Layer 8 of a small transformer language model trained on English Wikipedia (12 layers, counted from 0, width 96). Numbers have three digits each and are written without spaces.
A neuron's activation on a vector x is GELU(weights . x), where the dot is the dot product.
The model reads these tokens: "ub" "m" "is" "s" "ion" ")" " for" " al" "l" " s" "er" "ver" " s" "ub" "m" "is" "s" "ions" "." " Th" "is" " re" "p" "l" "ac" "es" " m"

The vector x that enters this layer's MLP at each token. A number n stands for (n - 500) times 0.013.
0 "ub": 514407487514445419531482456341552524484439579531560412382612620438543233548420665467252532647460473522516521768511360452454476504489435525637505478488543543426559543414534500617572476486384483437574551467372674511499030454498617483626531619557529485515492470386527676516523516481470673518
1 "m": 448360461438484576626467418303571488608401507407629514351607504424565506493483620528272612709498659584472605776425548455454538501569414544592490412568555473353388722478515428632542401637475469493498542430460520444586132353456499495584463516483444429544452405464380683562484375544459666611
2 "is": 499350481614440361555473385374435360549358549386573552387523346525490522618482720473230453682472543617541616745578504419468519560482375495620453493497538522510337594431406408489671533751497414554505420570313643621518240510458593425600518458483553466543499425502390673489374534501497690632
3 "s": 529378449555490524399519441313506453571411547459537541328563406407464508396541614473214452581477634615486539804438469495537489406652445498564526526521552533531356580416496474545614328659577431652574438532435494425468122465482582445539518497432464490602588437620398700621603474445449587642
4 "ion": 455379442561452506342459447370441533570428436428573525445593622488458426488588630548345432658343586590659507827561377460528508482588410492607601481531453529470280546307405389617563432476506430590599434451343489451529091579442650494549448590450508543492552503570483553597575548580436613475
5 ")": 452362389538454452333497449368567435548443434425493429406581622495518348497478606460245472613487608595615581916595404471496505528524529508609483472461467529497285477381525494550605356530480466624586531520375587514473233417429622432556430559544445524473551524399470699573560608487506662429
6 " for": 569447526526438350556468402360515502530423615544492496366576635495524362523441608508192418483508635437549461847455290502479493486481483470692620447466452542455461592395559469571648395438448473498576573451321644600496258407548553459470446606634428475541465543511574534545617486450426665493
7 " al": 606342516657570433507535421393623458372504630549657518408589542586431333536400670416355455469493526412696492705539385555522495466502478514705492485535574615388387379421516529617800583405394326335572596568367545546482324390570503429641473499617471392508402522422465626594359415417427527262
8 "l": 594290722513558659595501446347555502342452534538649477408536557441383537550480573393391578623424616494513563648472469425437302639543411396734354464505598563454577488404455581552531575699656439461460648527515543513628296332581214572528425444401346411556303574740481539438429430525531568347
9 " s": 608421496619475413385522309245505484506670566379495419308650561425392281525451554523266498463558576528386667804259555486421516433586474398535531472471418524436443573483588494583641412488535371422551567513466633562602339570526496500588553573624541428538458475523567698526533466464436603479
10 "er": 563526450547517318489616354431514580649354419306470703343486617457578476659529551528356423563471596419584473668442460472427373359432543460657504535549383487376493533409450425589462472577624439359438694519531245382588231512521711596524607478792429549518522556632438646523548438683376502409
11 "ver": 542393491589415377389477364465380586573353428286496634425603677370506400505502625571373574544390588385656529805554361405535582435385506363652660501587450583367544674514362346684474506465456504492557441439529412455534319584595558572484500588612499536561516456499513471494463435740379433388
12 " s": 590420480632464393388510355240458483525636583362456457301642559424451250523443558516292474491593578529393675792298550463422539393603460365576509490484426518438444568461591499561630437498554380417553560480456645588596373623522501458550547575659536435532511450506617705512522451458425586479
13 "ub": 581526496530611388605672383206584590513564617526422696538627548515518433579479627461383556613475509403482503572670459473414369509348419499575486573590544431298502435346472441531594586724490340335512593532334344602448360574566465490526591473719558495445553652576651521446427414437364391191
14 "m": 489347500513526581610548319293529459635368573373584698317610454388665504540535509536277612693573645573479647626405584411408424462590449459685494475657478460378330783571452445611515463657522420415468548444502432371600406483526537576488435382548403443603438420590448567574436346524378565462
15 "is": 507400535641427316713547259402447434496324589443433693459445272590530520650459684471316410667493521602511650632595553404477521583471316421631447587596437523573341518415399449446598651805609364435430431591325598580487523609505557417547532383573557449612446434554443632429323471517430572509
16 "s": 534421479650539531406581368323524451517298593408464612315572348375500546327554553434235434581469613592504547725421471503538497425639420465602502583582503574572317576450455442533575412670671402641553460529463456410441251579468519485457474452466453489681579490739433644632591413528403532579
17 "ions": 553424452634488506229479545334502510494361449435450582419608507491460530381602566483283413599342633669629485784559426425541584455612337520588477487555454582521254535381368449594552472585618353680606391470343539437540278556460629486442483512522560510557610523580515527628590523536403580297
18 ".": 453363618565465413324382404363536483466459462418485555473539741392676334532428608393230454551511660508559613897539469505443563449496515447561568393517494396481410501350484483459646341494501483490562403530389585566522443553579602501542395608542474488491519480469496651667588463498534448495
19 " Th": 643494567641416262307512321437476575662620481353552438346526744491352340541451580555344454504518568539474698802531413475584619416451513335498628381416503499462480661472446526620701406472521466576526627546469504469430377474568381520688467501534457493429405468478507589447523454579423486294
20 "is": 475483457553550347527523268491457390559370544387514512447458512602626547492421626490327194586525618527631514699597487487488539663405468484532434479420377515550320524553399452493718675898508481650592504548508469779487501405515344503443540373639457481628452475502388541376394572423360501370
21 " re": 568233463678485477606461585406417437409482610700549624424579608431447379619524561523318584468514665480536530781447366681434520526481417621601444498476414523339476439468520501531637526444459435321550608431377522459444287472455428292517559624736420451575481419576648613488460372477456617326
22 "p": 519418796530539473608605266343429654475186597550491512442555499437272424681481619549434628619516569500487625575468419438355523463480355437611509561616567502374525522551558660495629447937633266568557547310461501410647380555574368509427399593444434538468438418620393481582452386419481437508
23 "l": 440374703581587660666565348405447463404386551459482583548402462538440504612547643503453555558522652495349593603507496415460475537676396408726333334528632697482585509423399573439646563454562469392442459499523726504614334357461262521519423582456303443471372417766638631438480377449359432576
24 "ac": 514354643785595508433579288586461554421249632425370431450412455510559533474574629554296589652429573364654490652417735517456661524514342609499573411535540499477287536538433501448571526617648373356534314397365619517445402557532494466556511685615541480512396357553362548479512365436413523601
25 "es": 526364581704434402322593561374540408472292509432429619444465498437509578390532683429181401551385672592552538764452522423480614396646390615596430508425520529528400628511431488505740566652558388626536405423394445508463346383482550521446419535452537529590590544636452473571554467502388645510
26 " m": 540493463489397507584522458291529514550515568338463488350638540623473459603519587513231489716623659575397624720437553372491665351704275486640466396526360446368410628447393495582564410597529397633548515606391613518353397480521582469550561542588414545506409417481541513518513480459376535382

Each question shows the input weights of one neuron of the MLP. A number n stands for (n - 500) times 0.0012.

n21: 515640356483469360541701482558516557576457532495595539545499558320576510511329627604574516378398521603433489525502381389554620506374556409462659519534252527505692572580452584429407425476295552430276505542521523465327565659470581466544602462432645447576593461428421525432540418410516503502
It fires most on token 11 "ver"

n53: 404668517413566398646409567404517505610563535686543548490433507706530390679359565523542444452412494357392511407427403374567635489470532404405523445463629339461674536606556528513457492438257522540400590491482462495404619552473466614405701567464491657466552432396514671566412524497471430519
It fires most on token 13 "ub"

n147: 589550508437418511420609405677301702312516528417459345448408421496445490766392449661492607442275440550413563433464433392474558502461591718464450499588537527565558421546474603328369379512636587462395551449519368322412496492323426463533358718665582557546517402353523517467723388545388595520
Its three highest activations, in order, are on tokens 24 "ac", 22 "p", 10 "er"

n72: 552501440517445525673393538380631511410484614480589373577555582427501379578406539512549616496546307483565444418368520507495460530572532605455538444485496453364565399509511452527373404557579582605404426507380522581554459585435575591556574480521421423562434482379522536465407567423471479548
On which token does it fire most, and how strongly? 0 "ub", at about 2

n223: 504535438576559478401637297590627649571579457533625432625475597552764436741362402376629494307491469618473578502456529548564605443451574584392577313415486457595506426480586540466578490400441438502386468482337658500456647442496526619390587531624617482426327602268569708589572518505510494620
Its three highest activations, in order, are on tokens 18 ".", 19 " Th", 9 " s"

n227: 597560392458449529608406488511525525464405476491461511596529629559505548455583469413472444548632439449527588484614430447414437356488596674417585473530549508575615466390484351440425400415443502495444483464482555483436515654515559618581573388437581403432545408385624460555609469478508628442
On which token does it fire most, and how strongly? 0 "ub", at about 0.42

n172: 593511453437420518515521429603467427421622513534580316445415561506625548389431437510603515539388415597486410508253626652442520508490518347440428398451503586455515533616555466522449566463498542658490589392693597523496469506366428475548580561333535528560319437509280491494364557517509537738
It fires most on token 1 "m"

n137: 497317487487515558548339343564519307398448564445506260495569475385513320470482434543549688486478422522479755490541515548402526420544586481404342459559678474527500385558683659350402509439443686617510533467691510504544735536465523500573647420486464449540507333394575501679586369515497486576
It fires most on token 12 " s"

n136: 311471429389500400458471469437491412429533480628562578379600571549544446556341393393547553529647438422329557392361537561387449533631632461465510467429489617647506555577590575521412376479464483512404466458553614517500557407530540564498579454488636534446503448454468351623540435504685570551
Its two highest activations, in order, are on tokens 9 " s", 12 " s"

n251: 432416552507317427474457350598634539536532565509423525406211523546461428367618463379614574244397528440537472494352446526673589421374553511449409677560413532508529509453496397396611427189531667391461585523458822473570608454336590384392503580360651559548478610553340587470524430419452528756
Its three highest activations, in order, are on tokens 6 " for", 24 "ac", 23 "l"

n209: 536534421448583525524355355395657602604374593626459532549497604513340458471443441453534456492567498399396713329580447369547624351593722525561348413378576316688722586481725588496432544432367630568551536399509675451371473593520487656533488500375414590470494537476546641472493550352491351613
On which token does it fire most, and how strongly? 23 "l", at about 1.2

n68: 469544481292365471476460678427547293337524516545415482439523577319634415568447499591489362529404441511426564442478621564451648552470526539445729401663375438501746492532429390442386423269288547475517518493677543479521583471370648510356605611391548735493626531463631522723564469452807517618
On which token does it fire most, and how strongly? 18 ".", at about 1.2

n211: 451533474492425567534470404591550379487533616511654390628583411499652483448508450617552612613526537455500473637243580314472634321529644501574489483505500500422557480514506507468434544384479616680461416650425418609378461480443478638523488473379501532553495640454629492411470481454518450498
On which token does it fire most, and how strongly? 26 " m", at about 1.4

n190: 612500275623509519565490511527709297515360471517640509538356686430540521496509370632580483372500448554507495551558479330452521579454497680565578439401354687610530386400384327525472383466451573492464531546521475386313562279614415641422469566414586541529506447415504552632660459409546539533
Its three highest activations, in order, are on tokens 5 ")", 6 " for", 25 "es"

n143: 389454607457577336508380418429541460546580453665583505242492337594478506464578556568490484583530631535347554306405567594563323356588531569470373506520601632529656472593479604572554463479436504464537679552371484439382605635578556565470426445499577410510442590417427481687533458295566754584
It fires most on token 14 "m"

n86: 444718474487602373625497720378433570405300438591532532745616408425492565519468536439536542520411407597447466551503487565486442481544614617463424604556448499636645560694416647493528474419720546474597400404448556549381516360370491460441643589517419533559583537409504520480584537409494684407
It fires most on token 25 "es"

n138: 471578442374582449646458463622509382530236513424566495401451377354660483446413562529618609565448498501523433556472359459420528522575537538570393605449552521630502495377693475612493514499522512531576435483394465532478547398384518540418539481388468689585666564483498453572423615558502469584
It fires most on token 16 "s"

n252: 461556495576511467520538391498500562380559449584557525561507373413465580412468544494567515508605655516305604435330718458463462340443442579441588516585535649361567518546543549386562490374536528463384510534430714458432467607252372344471637506467560552607460539368418568526564505484595829676
It fires most on token 9 " s"

n74: 495504658493493521443288521536543517335577583560553219447426557525400419296502650498510560345479479449471562461463633570476430413401522647570569448527465436636539518472688689392410368493451440404576415363515545536414632597464583538381507598562576485395514485520470603401698444477541409548
It fires most on token 24 "ac"

n168: 472456485497536449508458234497386654317530443652395350538471536420601428591543407572637663494404422572482563402580557442366623601545576548539533435651543556530450537386402433371533371496422515592429590314618535401477637792280821573603527496299637607664521445355485412542505529521587456601
Its two highest activations, in order, are on tokens 22 "p", 24 "ac"

n197: 410565309566356528406583625434560356462356351554653474422527454475665453430524409507435608512512536610606412427554397473432592454414438571423499454427494430604518600525434415471499441342551602613627381609509599585514596509486658447386526552487327530618549694488517432779578615519548721488
Its three highest activations, in order, are on tokens 17 "ions", 5 ")", 25 "es"

n102: 359364440458418559600536454472676454562463305570623492429444548446727516581558522447542765424609600548561562419487658469654437413640644407401520530575548566561540652651353532418517447280455443469445503340608546427545523337486408648449548463353519555496465593542434463628465518463595657616
It fires most on token 14 "m"

n99: 515443438562426582645423524571509397467376481556351602551490543497605319510410534357547594350483611603386464432365632545545467319482419418668464406485513468779575507700451438436568634477501475472536460381474496397568534415610522434385518680390299589521387537540497487507438504387663612445
On which token does it fire most, and how strongly? 23 "l", at about 2.6

n125: 563572611584534399526521468593522407575404400476649509578460509499428579623574432497518704431399337587564385458430547398563549483441513669632615533569417529465455468538352510629358397489401618507538372504547639513375417597575431500506498498471528527462399411513494400529463703417476451501
It fires most on token 11 "ver"

n29: 425600439307614448590494484529626529468517351445601430458445588566490424442504583423495439442500386401458336489480406323415337524558486471420588685448466572603471470510585552586414460401628498481550566462406450571493476380291613497552523409563613562366534673489469583469513590528487553661
Its three highest activations, in order, are on tokens 10 "er", 0 "ub", 5 ")"

n182: 550420556523380306445396610393430535506563500590448507412377583394607454544480587500473599428431517474596570586574355525381461505445637400290377558528584552485724647579529475448477453379374580330505531457555490420455491467493544614416668296606541544644539649444588396456441639606380300504
Its two highest activations, in order, are on tokens 11 "ver", 10 "er"

n159: 612507460522371347544543489537534443535461392497516595486572655452636435535536618573545538461479339468542527405290491471398523337445465447660470444530474563675512464408419401378430413355403819439481293367260539493567573489524617532460624568547503471495539586465535421565696402593504496673
It fires most on token 11 "ver"

n119: 523429354612512510479435429490581581374498356491474513445416546435674497458620535479462585480424555620449488416570576439422777443535434651333286670455534657633483404589494738525416517564529599612604444658375411553416592408338553446451453563460563348622429541430250575475498405449561664558
Its two highest activations, in order, are on tokens 25 "es", 24 "ac"

n36: 548621311409448250573386458473425409595474384655560520385548488632453596542558580472421571397499545530601344548487496463421492527687562475409446555585330528525587353489344407496387552358344528577490474569611655473589540470604631606364539389379466426461489495440573484586405615580611589492
It fires most on token 6 " for"

n179: 734460415599499516614482391383382671529451539452575435548575546578388508513353428436599535458365476464409658521412355341623551420625595676392521455588640455488490513658381496369469607325525420501629493576478499459446571440532516249399484519496418597591493597406448478367586473516471634492
On which token does it fire most, and how strongly? 19 " Th", at about 1.1

n13: 409508484576429303547554381400597455399481481574473387566523530642695412429532519377502512464511474517442487488542436605438741606453491382513579550447525584643460442398554533508537425466523487609521474516367656559486641558481552491362504505411539626360556529510322373606373381353639482558
On which token does it fire most, and how strongly? 18 ".", at about 2.1

n141: 436384456482523532453565524463654353447452443524565196263502554640524391474409449570502471479424383500533462388510497465428572589502552622549519412469584669477525458554506367491533496484430441466583492482526585549561659458311715389442590434476712615427438503563467441706447450540511513443
On which token does it fire most, and how strongly? 7 " al", at about 1.7

n200: 635525321550434421424390570356757480594513423488453557559446466399529445525624468541659531459552512480536440546501495661516475560630449660521506370476413491403527292521462527383510669398515522565501335688470577428203494434389555502507615501554568500468464577489521597458434384355428507613
It fires most on token 21 " re"

n213: 455489272467352521396385587518541483529618574487610344503458477544398506489571522525412513462456512508538520478327530427487429485471439670339675493668601604608525596519643561401557540510354525593468565512444556635459467389480486573499518417474493411407569511396506582495525549567610572539
Its three highest activations, in order, are on tokens 5 ")", 0 "ub", 1 "m"

n250: 489515568439442449476389650452668471223518471499522402658620384414496498521494407550492490453371509521415463516465426392399452446509488534430402499517665468498480524451622511511557505595517531409523359580609490448207488597282480487418597700415284670539502534581331361629506628463567563541
Its two highest activations, in order, are on tokens 25 "es", 3 "s"

n89: 411515348377475419491414439686612417307429627639458563520409557707475375505613535518628702452563432372536593388519415479558642525483368511419655580466654402540494523371559564429555410561529378519532324446440429532402553593294576305548780401485402679432618355367379509477488357502550694523
Its two highest activations, in order, are on tokens 24 "ac", 15 "is"

n253: 507536439504556472506523568385486379492385504425655538446647454481601534529483538556437558472430412496385287467497535571527687430477393284449412408474636629483564513633516415541441562392419495563496465452580519587463658523391742596385525576469544685348625585258238454551457583419477548563
Its three highest activations, in order, are on tokens 11 "ver", 2 "is", 25 "es"

n70: 561414493421314489413465582454464625447455621622391483389546478587503434401457510558498546488344438633435604514397546520502502474635408611537531361492547583405531351777511500460527544329462481550401437542407786557488600472473463435534573299569434484647345608348379370522624576405512573622
Its two highest activations, in order, are on tokens 26 " m", 9 " s"

n2: 561522451366516561570531488570290508560486421494472462291499549559476432774233394569492485571520651416405510497457465549320351615668783556559430578609342411340596484520572461439465514340325553498424563465391458401503520629495468631368546377502473627558498584339693516634410600430497488625
On which token does it fire most, and how strongly? 10 "er", at about 1.6

n161: 532456442550407453561356445529456528456434600564610397668531383511414376528580374547569653437499398589582499376434372581456554397511583445511277639773569590717513378600491618535398688441626603409679442355294891433492574448393406554376527713326451663326527498514552368504581692455452445669
Its two highest activations, in order, are on tokens 23 "l", 22 "p"